Layer 7 of a small transformer language model trained on English Wikipedia (12 layers, counted from 0, width 128).
A neuron's activation on a vector x is SiLU(gate . x) times (in . x), where the dot is the dot product.

Input weights of the MLP neurons that the questions are about. A number n stands for n times 0.001.
n45 gate: 58 -63 182 245 194 -162 -37 45 -36 191 -31 -42 93 215 -117 174 72 202 -225 -38 149 -152 227 -194 136 -59 -190 -310 13 83 83 186 252 -228 36 27 5 -135 -46 -116 -176 0 -76 -142 202 -272 103 131 -41 -160 -76 68 48 -45 -104 -138 -18 75 -204 -122 32 167 -69 -345 -45 -93 93 -27 9 5 -59 -37 -136 -228 -220 140 -42 -58 351 -186 136 -162 180 -45 -351 -41 -413 9 0 67 13 206 -9 131 -156 59 31 49 -22 32 -308 -62 -109 139 27 85 88 -60 -64 -130 -210 269 78 -59 -403 -95 -110 106 -67 147 122 -86 -315 -190 118 -148 84 -18
n77 gate: 9 -65 -165 -196 318 -144 123 51 -157 -5 -206 -100 106 188 -241 142 19 -297 -233 126 -326 -114 225 135 84 121 -258 139 50 -24 -99 -61 -178 102 -37 42 278 -214 14 202 -224 153 -101 -248 -90 386 115 -9 -5 -5 42 66 73 187 125 133 -116 -5 67 -28 -109 42 52 -139 -89 -101 -201 -107 -34 56 -312 72 -65 61 -90 70 -48 -32 37 60 -56 0 -269 -70 -122 299 268 122 -221 279 356 -90 155 -23 -280 -51 9 70 -253 170 70 -59 -219 -88 -140 -37 -76 -104 -70 -77 -129 -56 0 -418 -19 98 -271 252 241 105 -98 -28 -133 -103 -14 5 -43 -143
n98 gate: 99 144 -188 -27 -137 -5 18 258 -45 206 54 -172 -76 46 -96 18 190 -9 -163 90 267 -88 187 63 -18 -326 -149 -14 238 158 -166 9 227 139 -150 -302 32 -132 -152 -63 -14 81 135 116 -65 -204 4 0 23 -156 312 -132 226 -219 95 83 -118 329 -284 -54 249 -27 92 198 87 170 -62 -36 -28 -141 141 -145 50 32 474 -50 116 63 172 -18 191 -5 163 18 5 96 9 -174 -101 160 72 120 344 0 13 -90 134 63 -76 -32 -278 -98 18 289 -146 230 -134 258 9 70 -287 104 132 45 45 -200 -18 -130 172 -63 -23 0 67 -86 265 220 -71 76
n229 gate: -327 -9 -244 126 4 -58 46 -303 4 181 22 -257 -172 -50 163 82 147 -4 156 -265 -72 351 13 -13 86 138 46 67 44 -96 27 31 -53 -89 -54 41 -208 179 -186 -80 193 13 124 -172 -55 -201 -151 -117 -271 224 27 283 -114 45 120 182 255 0 18 -76 -232 350 218 9 85 128 -145 -76 -268 -139 107 -217 85 32 32 -90 -211 -31 174 145 126 -103 232 -4 41 -216 -22 -162 -113 -141 -222 205 81 116 -22 326 -66 80 66 -23 297 -101 -126 -49 -54 125 23 -168 -68 18 -22 -71 140 205 -49 -242 -339 -96 -67 57 13 103 -53 -63 103 275 -42 -27
n253 gate: -8 176 -162 13 70 -135 -224 -51 -21 128 -154 -87 -255 -64 89 163 13 -127 195 246 30 -39 -51 -76 -38 55 178 148 -140 17 121 38 -100 -139 119 -179 -51 38 -82 142 47 38 -176 -54 -112 -35 55 -64 -64 -33 -72 221 -202 4 -101 60 -51 -141 161 -55 -103 -93 -284 59 43 146 -46 -202 61 115 -80 131 -13 -17 159 212 -113 -25 135 -21 -89 190 -169 25 -393 238 -156 81 -55 -17 345 56 -115 46 71 -97 17 303 -88 150 -43 -79 106 232 -161 -88 73 146 -461 -179 276 25 -64 93 -21 149 -288 -65 -46 -175 85 -157 -91 -17 255 -147 -246 -155
n310 gate: 153 -98 -244 138 130 26 -96 -94 -81 304 157 44 -157 17 87 -161 124 -51 -202 54 -56 -83 -74 -129 -48 288 -58 219 -46 -260 167 130 -224 -38 99 139 -35 -224 166 -68 -177 180 -166 98 53 62 -98 156 -230 85 -335 312 -151 87 146 -132 34 76 -239 99 206 -112 -39 -34 -316 59 68 73 58 156 116 244 -151 -31 9 43 71 -86 107 38 99 168 77 -189 -291 -151 107 -395 13 8 -86 -188 400 180 81 107 119 -69 -60 -57 -52 72 -91 56 -9 -4 -70 -83 61 4 13 -133 84 172 -160 168 79 154 -163 161 26 -100 -93 -4 4 17 237 -68
n366 gate: 29 -21 -190 -72 86 188 124 121 -120 -110 -25 39 223 -199 -169 -356 138 -58 364 -270 88 235 59 -88 42 339 86 -171 8 -189 4 -202 12 -25 -240 93 59 -88 -140 54 -214 -46 25 161 -89 -158 -21 50 -30 -214 129 -67 74 -93 -92 90 71 259 -13 80 17 206 -4 -146 -42 -4 29 42 22 130 201 -155 -38 -72 -221 -8 -47 216 -330 25 -177 50 -54 33 21 -181 83 80 -46 300 -29 -94 106 63 -12 8 -244 271 25 114 34 58 -8 -237 -46 -79 86 98 -63 -26 -240 -25 153 25 34 206 -130 -201 -46 -33 -34 72 -259 -340 4 -62 22 66
n376 gate: -167 -23 44 -32 34 285 -172 12 31 -36 -23 -120 15 135 -86 -71 -27 62 -184 102 -51 -52 16 215 -16 -121 -81 101 53 -32 8 -63 -8 -31 -138 138 226 -220 -72 -287 133 156 -85 -158 148 116 58 -114 99 -35 -164 51 180 -67 -137 -52 74 -42 -40 -153 -136 -63 56 27 -87 104 -142 144 349 268 59 -121 106 -163 -227 -67 12 -136 -160 108 126 -31 -223 -63 -47 154 -58 -39 -201 212 269 108 107 125 93 -164 -12 -47 19 119 -63 -115 149 70 51 -27 176 -44 -182 -52 -303 164 -152 74 -24 -79 -133 116 215 35 83 83 -216 0 264 27 199 -252
n383 gate: 13 -139 -22 -31 -64 26 -36 -136 39 18 160 198 130 258 -55 13 162 -149 132 -178 -369 -18 -168 -79 4 61 -90 -57 -94 -77 -322 -62 203 -135 -97 497 -151 194 -94 -113 -79 48 -196 -65 -197 -184 0 -40 106 -73 -26 -186 94 -194 -197 148 -70 185 181 88 -103 167 -134 -61 22 100 -73 -245 123 -57 70 -308 -145 -76 -143 115 -81 22 132 186 0 215 13 48 -129 132 -175 -71 -75 48 -144 76 138 13 26 123 0 201 139 -58 -278 -69 273 -206 -48 -206 -144 -36 -31 -217 287 -92 90 136 -9 -198 -171 63 -175 -26 35 53 9 392 -128 201 -150 -26
n461 gate: -96 0 -89 -28 -27 -28 137 -74 179 -140 -123 -19 -32 164 -80 5 23 -9 -23 -39 -79 -213 14 352 -191 -130 133 65 72 -218 -212 214 118 230 23 112 -42 158 23 -284 144 -37 69 96 42 -99 -73 5 468 -41 -180 -126 -9 9 37 -241 -111 132 67 134 -203 102 -104 -345 -219 14 -300 194 19 -242 37 196 139 183 19 -158 109 147 116 -264 60 199 -92 -375 -93 205 147 126 5 105 -331 108 -182 -9 119 -120 -211 51 9 211 -140 -5 172 88 98 -32 -412 -19 -168 -157 234 9 260 -51 107 70 -135 118 406 32 -163 -70 55 -162 28 -51 19 -46
n500 gate: 254 -119 -229 0 -50 -98 -370 -64 174 13 -59 0 -89 -87 78 48 115 124 -21 -27 124 96 103 -85 146 13 44 -4 -17 145 -22 150 -311 -42 -142 -207 39 -248 13 -51 -51 -447 34 84 -61 -87 -114 -47 199 -4 4 -189 13 -112 38 -70 175 34 40 43 0 -304 -135 -72 116 168 -239 -43 97 399 -26 -313 -30 -108 165 0 -232 -98 -4 122 -86 -68 102 -145 73 95 -187 302 -86 0 -98 -104 -35 -77 -72 448 -127 30 -135 9 -150 189 -227 34 21 64 -227 -174 73 -13 -89 -25 -60 -21 -56 -107 8 -70 -26 -173 26 -193 -197 -163 228 13 -177 160
n45 in: -9 -92 328 149 5 -134 -94 -9 -64 -108 -18 -157 -78 225 -240 61 180 240 -5 -125 213 -217 -112 111 -159 -65 -305 -55 -9 -100 -274 284 96 -267 -93 -56 -99 -237 169 -101 -255 -69 -133 105 193 -246 -18 -261 28 -205 203 19 118 -93 46 146 -60 227 -162 32 -14 139 118 -258 -289 -132 150 -37 -221 23 120 -72 37 -197 -165 -33 -300 -106 157 55 144 9 55 -74 37 -75 -323 -89 -126 -178 97 226 -103 -51 -55 5 9 -78 83 -19 126 18 -242 226 56 129 38 -28 183 181 -243 124 10 -259 -326 33 32 -331 -14 18 70 -177 -178 -344 -23 -83 19 151
n77 in: 292 62 42 -276 -106 -178 42 -62 -45 -260 123 -68 53 181 4 215 0 -8 195 264 54 -21 -330 -204 197 58 0 377 69 -111 80 117 278 -33 -138 -168 -17 -67 84 -230 271 21 37 -33 -42 -13 -16 -150 -38 -110 257 -92 93 -67 -79 -55 54 -126 -257 54 -131 -29 -114 -87 -176 197 4 -99 254 163 50 34 -92 38 -25 209 -90 -277 -104 315 67 -75 17 21 -101 -117 99 -34 38 -119 -153 47 -189 -154 70 116 -99 54 82 -97 -54 78 171 -25 -225 41 47 -178 -59 -26 235 132 67 87 -305 100 89 -178 66 168 -71 59 -147 -54 -126 33 35 103
n98 in: 88 84 -212 170 -339 270 -21 -36 -248 330 -151 12 143 -4 -27 -213 -28 -56 -117 -21 -149 -91 142 -153 -73 -8 174 -72 173 -141 70 138 123 -196 -4 33 176 -93 -57 -140 -32 273 -60 -44 41 186 -232 8 143 -12 330 199 169 45 72 -62 -8 150 432 -4 37 174 -131 -32 -308 12 -20 -173 -155 57 -169 216 53 -8 57 85 182 -120 113 135 61 -266 -12 -60 4 -85 12 -61 -69 79 -152 -90 41 125 91 165 -68 -165 -8 -41 -97 12 121 169 105 12 78 140 -45 -141 -68 181 17 44 81 113 20 -148 0 20 16 89 -222 -24 -4 -56 155 -120
n229 in: 79 35 -48 0 -109 -158 65 -48 51 144 -43 69 -35 -105 -53 234 -95 12 -155 -45 -107 284 332 -262 60 79 -98 -115 -35 110 -138 -220 -51 -39 104 4 133 -135 125 173 84 -8 4 -223 129 102 173 -4 96 -47 -143 -112 0 -100 83 105 -163 39 25 -91 190 -52 121 122 -92 149 -102 233 -111 232 -131 135 -107 -72 117 -303 -73 -134 -79 176 116 -119 -79 75 -20 -224 79 -60 296 -66 126 -154 173 107 90 -48 -24 -55 142 -177 104 0 175 -55 -68 -20 -24 150 -44 -4 -71 -91 69 71 -295 187 -189 235 -67 157 168 36 -82 159 184 256 120 -259
n253 in: -110 -214 177 16 4 20 -53 127 -150 -48 4 33 -83 0 96 -61 -199 -107 44 -87 220 -33 373 40 -229 -415 16 -195 82 258 183 -108 0 4 144 193 -93 -60 8 0 -360 -155 -134 244 -252 73 12 116 -214 -47 76 -213 39 80 -72 -85 36 35 -107 92 -20 -76 12 -234 -88 177 -24 91 -103 84 180 -128 -20 12 -199 24 -205 -143 128 -39 140 -155 115 -64 -133 -100 -191 64 145 16 -63 203 56 -44 -189 76 -36 40 -24 222 56 172 112 -60 152 -143 159 -41 -64 -45 12 -28 60 -48 -100 -76 81 -139 -24 173 4 -92 161 -176 -293 111 75 -24
n310 in: -54 22 -228 236 31 -72 14 68 -126 105 27 176 -71 64 -30 -183 0 -117 167 127 271 120 205 -72 118 -5 -42 -86 -114 -5 -78 -218 49 153 -118 -59 114 109 -165 -165 304 144 -27 -80 -212 -5 -103 123 14 -111 0 -32 -212 -14 81 184 -402 9 -279 158 46 -150 -230 90 27 -53 -98 59 -9 -123 72 42 127 311 -165 182 -278 -4 14 -44 163 5 293 -167 59 -223 58 205 114 -36 76 198 -224 77 31 -5 -179 72 -152 -256 -127 160 59 -140 336 167 208 -101 14 -200 -134 85 -88 -72 -231 32 101 -282 131 -205 -154 -232 -244 245 200 -67 -38 -335
n366 in: 143 -217 -117 25 -44 -62 135 -21 185 -67 -273 0 163 88 36 -126 148 -91 -256 -17 87 177 196 -207 -46 124 34 388 -246 17 110 -258 -4 107 -50 -175 0 108 -151 143 444 91 -107 228 -211 -157 -139 195 -75 -69 124 -4 174 -21 173 4 -54 -49 -72 95 -105 29 109 -41 -4 49 98 -198 -158 145 -99 26 8 -226 -231 33 -38 94 41 -146 141 8 -95 74 251 54 -12 92 -100 45 111 -278 29 -17 -110 4 -82 -194 -201 168 -112 -37 -145 -144 -46 0 -275 72 138 -51 152 -169 -178 0 87 137 -197 -30 222 -126 -79 -166 -114 29 92 70 4 -69
n376 in: -169 -102 -4 0 227 -34 -109 -152 249 192 180 -152 -45 15 -106 -42 46 -80 80 -166 -164 105 -142 -34 153 -213 -149 -114 -115 -262 -198 -46 -116 -64 -130 285 77 -95 58 -166 -76 144 -151 15 8 140 -68 57 -35 64 -80 111 -249 -103 49 -12 118 -11 63 -38 159 69 -325 68 77 30 -79 -186 -35 367 80 86 198 -139 -116 -31 -47 -144 141 -124 -8 -11 274 126 -31 199 -83 -196 104 109 19 -27 4 -34 -34 -99 -98 175 -60 201 -238 49 50 99 138 144 78 -47 -15 -27 -34 64 99 19 -19 145 -226 35 -53 -143 -119 -100 -86 195 88 -30 -87 -4
n383 in: 114 146 -56 -60 -31 -28 89 -186 -165 68 98 -69 47 101 -80 -117 40 40 20 -219 -234 -93 56 -16 -20 111 151 111 158 -346 109 12 -47 24 148 -64 -137 99 36 185 155 158 79 -102 -158 118 -4 279 116 176 -4 -124 -178 112 -55 222 -179 -51 12 -210 85 143 -137 185 -112 184 8 -63 -148 168 -40 -156 -60 -113 141 -32 -114 -71 48 109 -76 -163 -55 -186 -68 -116 -107 -116 180 -223 -99 -105 -100 194 168 -63 12 0 -361 -193 8 -90 -227 123 -20 198 -105 -44 92 -139 90 -79 0 -56 -68 104 -35 -166 -372 43 211 68 -238 -91 -132 83 82 102
n461 in: 175 124 100 126 122 -13 -410 461 82 79 -9 -146 218 96 91 167 39 -60 130 36 259 -340 9 -95 187 -39 218 -34 88 208 -233 61 -51 73 26 44 22 182 -18 26 -39 -65 124 107 -4 323 -129 -208 -148 -68 121 -61 -118 57 -160 115 -307 106 -71 -199 53 104 -127 279 209 9 -123 13 166 -91 -91 -40 165 -4 -189 96 306 86 -13 -94 22 35 198 -39 65 13 -90 105 4 68 172 -53 83 13 -68 -125 -111 39 -145 -184 -113 8 61 90 152 -60 -252 -79 -35 156 94 176 -233 26 230 208 -13 -53 146 -89 35 30 76 -9 -452 30 -130 90
n500 in: 108 -28 -37 106 131 -20 -368 133 56 12 -88 -54 80 33 47 173 44 -190 28 72 118 351 122 -150 -273 142 25 -4 -83 -71 87 -171 0 40 175 164 16 106 -62 -52 223 -165 0 -28 -17 -207 -28 61 -57 -151 -69 -318 4 -228 -275 -202 118 -87 -38 -227 -45 -65 -95 -105 -155 164 -159 -105 -201 -138 36 4 195 -25 86 -61 50 137 -40 -175 -8 -134 -186 -49 20 183 -40 -106 -98 -267 28 4 -86 170 24 -73 -36 -97 112 29 159 -291 167 -153 232 -93 95 -128 -291 46 4 -12 -289 8 -12 207 55 37 -77 -112 -8 -90 223 110 -20 -20 -156 -240

Each question shows a token from some text and the vector x that enters the MLP there. A number n stands for n times 0.0066.

"ric": 92 8 -4 -148 13 15 -21 70 50 69 114 71 140 -94 -45 66 -36 102 -2 -85 94 -124 3 -38 20 83 -60 153 -92 -56 86 -112 -77 -50 -23 53 -229 86 -35 39 138 80 23 -148 39 82 84 5 -50 13 -70 -209 0 -108 -88 -47 -53 126 -117 68 155 117 73 -92 44 -59 69 29 -62 -9 0 74 -39 -32 81 101 -24 -106 -13 -23 -4 -16 53 -54 29 -73 12 -69 100 -25 -27 193 77 -130 -154 69 98 24 -100 2 30 108 10 -8 52 -78 -83 45 -34 -27 -52 -129 -219 73 47 175 59 34 -2 48 -212 78 116 27 73 -161 -119 34
The neuron with the highest activation: n310

" October": -79 -93 -11 -97 -21 -149 105 70 29 4 -50 -37 -39 157 64 133 -7 208 -174 -63 13 127 93 -111 -59 -13 39 -2 -89 -106 112 25 -7 36 -28 -44 -4 87 31 23 -46 42 0 -57 -13 -59 -7 94 57 69 -63 84 88 -20 -68 160 40 -92 -67 -133 38 100 35 -32 213 72 -151 135 -72 -251 -112 -135 -34 -85 -163 -151 81 23 -65 34 29 -73 -66 79 24 125 30 -31 -21 68 -122 -72 -38 -61 -13 -64 104 -116 76 78 150 -60 12 149 -49 20 27 -118 189 145 -12 -42 -128 -225 -147 -36 29 -79 -32 -22 135 -76 65 118 24 78 -88 -46
Which neuron fires most, and how strongly? n229, at about 1.3

"ac": 63 99 -6 -92 -42 -54 38 -33 -1 -59 -4 140 15 -141 -61 119 -188 95 -22 -192 -79 -144 -102 -16 69 16 -74 17 -99 -97 48 11 34 1 -60 -2 -121 63 -110 57 200 105 -35 -27 179 14 152 1 -17 -36 -213 -74 -62 -47 58 -13 37 13 -76 59 -41 -94 149 -33 16 -10 18 158 -125 143 -95 215 -84 73 4 274 153 -91 -121 87 93 -68 -17 -95 33 -27 49 103 -5 22 46 -46 -155 21 106 63 75 101 -194 76 95 12 13 3 36 -128 -4 -12 15 -152 -129 -50 -70 69 -84 37 -38 50 52 57 -165 10 111 -148 32 -29 -59 161
Which neuron fires most, and how strongly? n77, at about 0.48

"ed": 162 -18 49 -97 56 -73 103 50 -11 -65 94 87 34 77 75 76 -40 194 -45 -55 108 -37 45 -26 -36 15 22 -70 -10 3 23 31 145 93 57 46 -131 -15 20 -3 27 130 26 15 54 62 21 73 -73 -35 -50 34 -119 -68 -7 -42 -122 -34 15 -37 -149 103 -58 26 -13 -71 -132 114 -125 20 9 -70 -18 17 17 90 -3 79 -19 -123 24 -89 -84 -180 -14 14 -94 -65 74 -133 -43 75 -232 106 -35 -66 -32 -53 -54 9 74 -57 135 148 13 -99 150 43 -71 28 31 82 -227 51 -32 -38 97 120 66 61 -145 73 131 141 -8 -12 -116 152
Which neuron fires most, and how strongly? n461, at about 0.93

"al": 119 42 34 -63 -20 -9 -46 67 -120 -104 -71 83 39 -16 68 5 -317 -9 -70 -1 87 -163 -31 -72 -70 59 134 43 -18 -37 -4 -1 -110 23 37 18 19 108 30 94 204 102 120 168 88 -25 14 104 -73 84 -74 97 66 -94 94 -12 -8 25 -26 72 -47 161 -53 114 9 -25 57 129 -75 142 143 111 -115 107 -161 95 32 76 -179 -39 21 -46 5 -97 -117 -106 6 94 115 132 124 -97 -113 58 74 26 -113 77 -24 59 16 37 144 -23 111 66 7 25 184 89 2 16 -116 142 -46 117 90 98 52 124 -18 -30 -66 141 69 -157 -192 104
Which three neurons fire most, strongest first? n310, n366, n45

" R": -34 -55 25 46 -17 121 164 -31 55 99 -62 54 -13 11 10 11 -41 20 -9 -88 116 144 43 42 7 -33 106 -27 73 -77 -35 124 41 17 -40 223 -101 111 -74 -28 -29 106 -66 89 34 -98 9 25 -54 -70 -120 -170 84 -16 19 72 122 -25 3 -3 -22 56 -18 -7 -96 -87 1 -84 -147 -33 26 3 2 -52 68 78 189 -43 28 132 -76 -12 202 -7 247 92 124 -21 -56 -91 -43 -8 3 79 89 -56 -85 109 177 32 -11 48 153 -11 -38 40 55 46 126 -28 -62 -250 -132 38 50 80 120 -77 53 126 -173 -104 -16 40 113 -108 -51 -162
Which neuron fires most, and how strongly? n366, at about 0.42

"os": 73 -85 168 -113 -29 -212 203 46 22 21 173 66 125 -5 7 19 25 58 -19 -41 -46 23 -37 -25 -91 243 -10 -23 86 173 58 -78 -47 19 -51 -25 2 -10 -33 -47 -8 -15 76 -25 -40 -19 99 -57 51 62 119 90 -68 150 -79 181 12 -84 42 39 -5 -5 110 171 -43 3 -97 23 131 60 -8 -18 -43 55 -210 157 -20 -54 91 -54 -70 -49 52 6 203 209 31 45 71 -166 113 167 20 -96 -12 -40 44 99 -3 80 -64 116 11 88 -135 -85 24 -56 166 26 6 -60 -131 -6 -98 -39 71 -94 111 17 -34 11 25 -51 -29 -220 -7 101
Which three neurons fire most, strongest first? n77, n98, n229

" may": 139 25 93 -8 -144 -90 230 -24 67 -14 -54 117 53 -41 150 12 108 203 20 3 -109 8 -21 -156 65 -56 43 -181 -37 59 8 18 20 35 -86 -8 -128 -98 -19 109 110 95 18 37 -143 125 -102 18 86 -5 -40 74 -107 -174 -2 -172 74 -143 96 -10 56 -5 68 162 -76 169 44 116 30 -84 50 -130 97 9 -113 160 -40 45 139 -16 32 23 66 144 -54 63 -13 39 89 -27 -41 -149 -96 162 79 -23 -75 -81 54 -63 143 -75 140 115 120 -44 -71 99 80 -48 -82 -117 -95 9 -50 -249 106 98 -35 15 6 48 50 -3 -63 32 -141 56
The two highest activations, in order: n383, n45

" |": -21 -85 -51 -10 194 -130 67 17 -54 115 53 212 86 -4 53 43 -21 -10 -65 -8 31 -92 -25 -76 -64 -57 -62 198 53 -80 50 60 21 -76 -63 71 -105 -59 236 -2 20 110 -68 -5 -60 134 89 -35 -80 8 -19 -108 24 10 85 73 201 -104 42 -106 -57 -152 -126 -71 32 120 -68 109 -8 -105 -62 -65 -156 -73 36 62 -95 52 -97 -59 -136 102 -100 44 28 -87 26 -91 15 -56 80 -151 -138 -158 246 -83 164 -28 105 124 18 87 118 11 95 52 35 88 13 3 -57 151 -75 124 66 -22 43 -104 27 112 -89 -4 -25 54 25 -209 -50 51
The neuron with the highest activation: n461

"ice": 56 189 37 -90 53 -62 -84 68 39 -28 31 -81 160 -186 -112 104 53 -60 -27 10 166 25 -14 -158 -89 139 102 65 26 71 70 -26 -157 19 -31 4 -7 67 84 143 53 91 -59 -64 42 -59 -46 146 -129 36 -96 34 125 -53 186 21 83 -49 -29 -30 65 -35 -99 25 66 97 70 218 -5 35 28 -57 37 24 103 67 1 55 75 0 102 -88 -28 -23 -95 114 45 -50 151 -167 44 -72 -151 107 -134 -6 46 14 7 91 -18 87 147 -17 62 52 -150 -55 176 -29 -31 73 -144 38 -7 -14 55 -6 78 200 -77 -7 113 126 63 -82 -56 146
The two highest activations, in order: n500, n45

"l": -93 -5 58 -113 20 -130 165 68 -54 40 58 208 -118 -129 129 121 -125 46 -51 -52 71 9 -25 -108 -98 190 -92 59 -24 8 107 -59 -44 15 -9 44 -63 3 -85 97 65 43 -57 37 15 -3 -5 35 -49 -37 30 -87 4 -77 20 147 56 65 -32 60 -7 51 -88 -147 -18 1 -128 -52 -34 80 -84 23 71 24 -7 89 19 -67 -48 -22 -27 -88 28 -66 -30 128 -81 -27 83 -6 14 19 -16 39 10 -14 50 -36 -25 69 5 -40 90 43 114 -31 -38 -7 -47 53 -71 -43 -311 35 29 72 12 36 -5 30 -156 88 22 -36 72 -118 -121 21
The neuron with the highest activation: n253

" on": 131 75 33 -56 25 -57 65 23 96 40 0 90 30 62 86 35 -64 63 -84 -122 -74 21 126 -206 9 -96 -80 10 -69 11 5 97 -17 -49 -58 -28 -37 57 -29 -74 -138 35 94 85 22 27 -94 126 33 -62 -126 -72 -78 34 -32 54 110 89 0 -71 119 100 -1 -107 -2 -22 18 60 -68 118 -2 1 83 -164 -29 -7 -42 74 -227 -33 16 -122 9 -47 21 27 -101 -73 219 112 10 -34 -101 46 -30 63 35 -27 -122 0 -68 104 215 91 -56 -17 44 -64 72 0 90 -29 -221 17 -40 9 211 -124 90 -30 -131 33 185 58 -96 -15 -127 72
The neuron with the highest activation: n500

" sim": 9 79 12 -27 -88 -55 44 -144 -6 -38 20 142 3 19 40 14 -121 55 29 -90 -57 -59 99 -124 -38 204 157 -121 -41 -27 50 77 -64 166 104 61 -207 -23 -23 23 138 140 32 107 -11 -2 9 189 97 -72 -81 -6 -13 -259 34 -30 91 150 -41 145 88 53 9 134 46 108 15 16 -8 11 41 -62 30 -70 -76 60 23 97 -32 131 -55 -121 -149 -191 -29 186 -68 79 92 -1 14 -66 138 113 0 -66 -27 65 132 13 -10 191 -2 -70 45 -2 -95 92 -1 24 10 -114 -166 2 73 85 41 -116 -70 86 -110 17 -115 146 -30 25 -1 134
The neuron with the highest activation: n383

".,": -6 107 0 32 -54 36 -26 64 -39 -40 26 80 14 -118 0 106 -119 93 -70 41 -96 -103 89 -49 -98 -108 21 46 -114 94 -72 112 -7 -20 -155 -1 -50 66 27 -65 -40 -17 -49 66 209 -45 -194 33 -56 -112 34 103 -86 -35 -166 -50 103 62 -2 23 -63 -58 -38 -24 94 3 -46 24 -141 90 20 -7 43 75 -185 35 63 74 31 -49 13 -88 -67 -14 76 56 -1 114 -58 -44 74 -5 -110 11 95 119 -71 -120 -84 160 31 -110 31 144 61 -49 -68 -93 -44 18 -90 43 -244 97 42 -142 120 -40 -37 80 52 -121 -93 114 8 143 -152 -40
The neuron with the highest activation: n500

"é": -108 92 28 -47 66 -210 -16 -22 1 -198 41 159 46 -51 12 50 11 105 -29 -22 130 70 -12 9 85 180 -44 62 20 116 199 -1 -24 112 7 49 -207 104 -45 34 -35 103 19 86 -141 64 56 21 -48 -19 -97 -44 -92 82 -11 -24 76 26 100 -19 -14 -65 -55 8 133 -26 32 131 -47 110 -36 -81 -96 -45 105 103 56 14 23 22 74 6 -55 -89 -150 112 -92 -25 -94 7 14 50 -1 -122 -58 -5 -28 -19 -151 44 -38 59 43 82 33 28 -85 -66 110 22 -152 55 -234 89 -78 113 17 26 -42 79 -215 -20 96 11 136 -118 -74 71
The neuron with the highest activation: n98

"et": -21 -158 2 -49 -64 -22 47 8 -99 115 42 40 244 -149 15 7 32 -6 -45 50 51 31 113 -63 -9 139 -10 -7 -63 227 2 -83 -41 19 -67 -111 7 43 -52 57 -61 10 112 72 42 -21 -32 71 168 30 -9 54 64 57 20 2 189 70 -22 16 -67 -38 65 86 -80 78 107 78 -109 164 178 -134 -61 146 19 135 117 -118 16 91 77 -115 -136 36 179 69 162 105 112 26 -65 62 103 99 194 -160 99 -36 -102 -18 171 -16 -32 62 80 -6 41 8 -72 74 -1 -6 -149 48 79 98 45 -165 -18 91 75 -64 38 -37 4 63 -30 57
Which neuron fires most, and how strongly? n366, at about 0.85

" and": -91 58 1 4 -59 -68 23 22 3 46 22 -23 77 107 99 45 -9 39 -110 93 -99 -41 91 83 8 -50 86 -50 -34 -15 -22 39 84 -4 -116 29 58 34 18 92 101 101 24 -16 6 -37 -91 2 24 -82 -114 -83 -155 -95 -18 -47 24 21 -69 -76 -61 49 -71 35 61 29 120 215 45 -74 41 25 18 -11 131 30 -40 90 -10 -110 28 -168 38 61 102 -11 18 -111 109 143 53 -24 -40 28 67 18 -105 -13 74 87 -9 -43 111 218 6 -101 -85 13 71 -76 10 -14 -262 -74 154 -8 242 42 -8 110 -251 81 -112 48 61 -43 -18 81
The neuron with the highest activation: n461

"|": -104 55 -75 -53 -124 -158 104 -16 2 -101 25 106 -135 34 -19 -92 -56 4 9 -86 57 86 18 -123 32 57 52 -85 -82 -58 -72 -69 -12 75 -20 -98 -99 -34 -64 15 91 51 158 -111 -22 88 -10 -8 -70 77 -3 -6 166 -26 50 100 64 -31 -8 31 113 -42 -41 15 -50 17 96 142 -97 -19 65 -99 -66 -75 21 -73 16 50 -55 3 11 132 -26 79 96 -44 -63 -13 -110 -28 -74 -209 -190 30 -62 -61 -22 -35 -10 124 -133 42 112 83 -26 -218 95 -75 135 9 -44 108 -124 -2 178 -28 34 -263 -80 140 -86 -35 188 157 85 -5 -43 20
Which three neurons fire most, strongest first? n366, n461, n45

"8": 25 15 -75 -60 108 -133 28 97 -30 -12 135 61 -160 132 6 81 47 114 -47 -17 86 77 97 10 40 114 17 -44 35 -107 71 76 9 137 68 130 -182 46 6 30 -12 29 -87 110 -79 103 -30 65 -81 63 -97 -6 72 19 17 60 77 -15 60 -43 54 -41 -27 -59 17 -13 -66 21 6 94 14 -139 -11 -37 6 36 51 4 53 -67 8 -39 -86 0 -67 96 -49 -67 13 -90 -50 11 -120 -13 -81 -124 -74 -31 19 92 56 -130 100 51 32 38 4 -66 137 94 12 6 -304 8 55 -17 71 -66 -66 -134 -184 59 -96 89 -13 2 -25 33
Which three neurons fire most, strongest first? n98, n500, n383

" an": 113 -179 43 -30 58 -18 79 -82 63 -29 -34 135 -173 119 -72 -26 69 26 209 18 30 36 74 -58 53 -30 118 53 -16 14 44 52 13 -26 53 92 -87 49 -167 1 -109 93 -71 57 35 89 -104 76 148 1 -11 -85 43 71 67 -3 164 110 81 21 59 132 79 127 173 -38 -20 35 -48 78 26 -23 61 23 192 -136 -150 56 -137 -19 93 -12 -137 -47 145 32 22 24 200 136 5 88 -39 13 -44 -122 0 -32 -72 39 -56 89 124 -72 -12 21 42 -85 82 -46 20 59 -145 -96 5 -66 196 -39 -26 284 -106 50 23 -35 42 -19 -178 71
The neuron with the highest activation: n45

"n": 67 -19 130 -143 -136 -9 -26 70 -69 185 60 56 58 24 257 5 -111 42 54 -114 25 47 24 121 -20 173 6 147 -20 17 176 3 -66 26 -105 65 -165 -73 -37 -46 109 -9 -66 -135 93 114 10 -102 -80 31 -14 -58 76 118 101 216 179 -20 -68 78 -28 38 64 -1 -62 -84 190 121 -79 114 7 41 -74 -20 -35 61 -66 -192 -158 54 -45 -90 -4 -84 34 32 12 75 -76 59 22 176 145 23 -17 131 52 54 -51 77 158 81 6 141 -6 -99 4 -74 -57 -110 -99 -4 -122 5 29 13 -47 41 -13 153 -59 -94 -11 -102 -2 -7 -83 -187
Which three neurons fire most, strongest first? n77, n229, n461

" that": 16 87 -21 -33 4 -9 53 52 -14 91 91 10 116 100 93 7 -94 -13 56 -16 13 -6 115 4 -110 6 13 11 42 12 -12 58 -66 31 18 59 -52 -103 -23 -73 -41 234 -52 -71 52 -9 -42 55 -17 -101 -98 107 46 -15 40 -98 76 1 -102 38 83 138 -13 15 25 134 78 80 -80 16 56 -90 57 59 -3 30 64 193 105 141 112 -68 -20 81 68 -99 -22 99 -53 81 -45 -177 -6 95 -7 -88 -72 -7 113 59 11 -112 159 242 63 -77 -35 -86 37 59 -24 5 -262 -38 -12 -140 -90 -105 16 5 30 103 -67 67 -81 54 -107 54
Which neuron fires most, and how strongly? n98, at about 1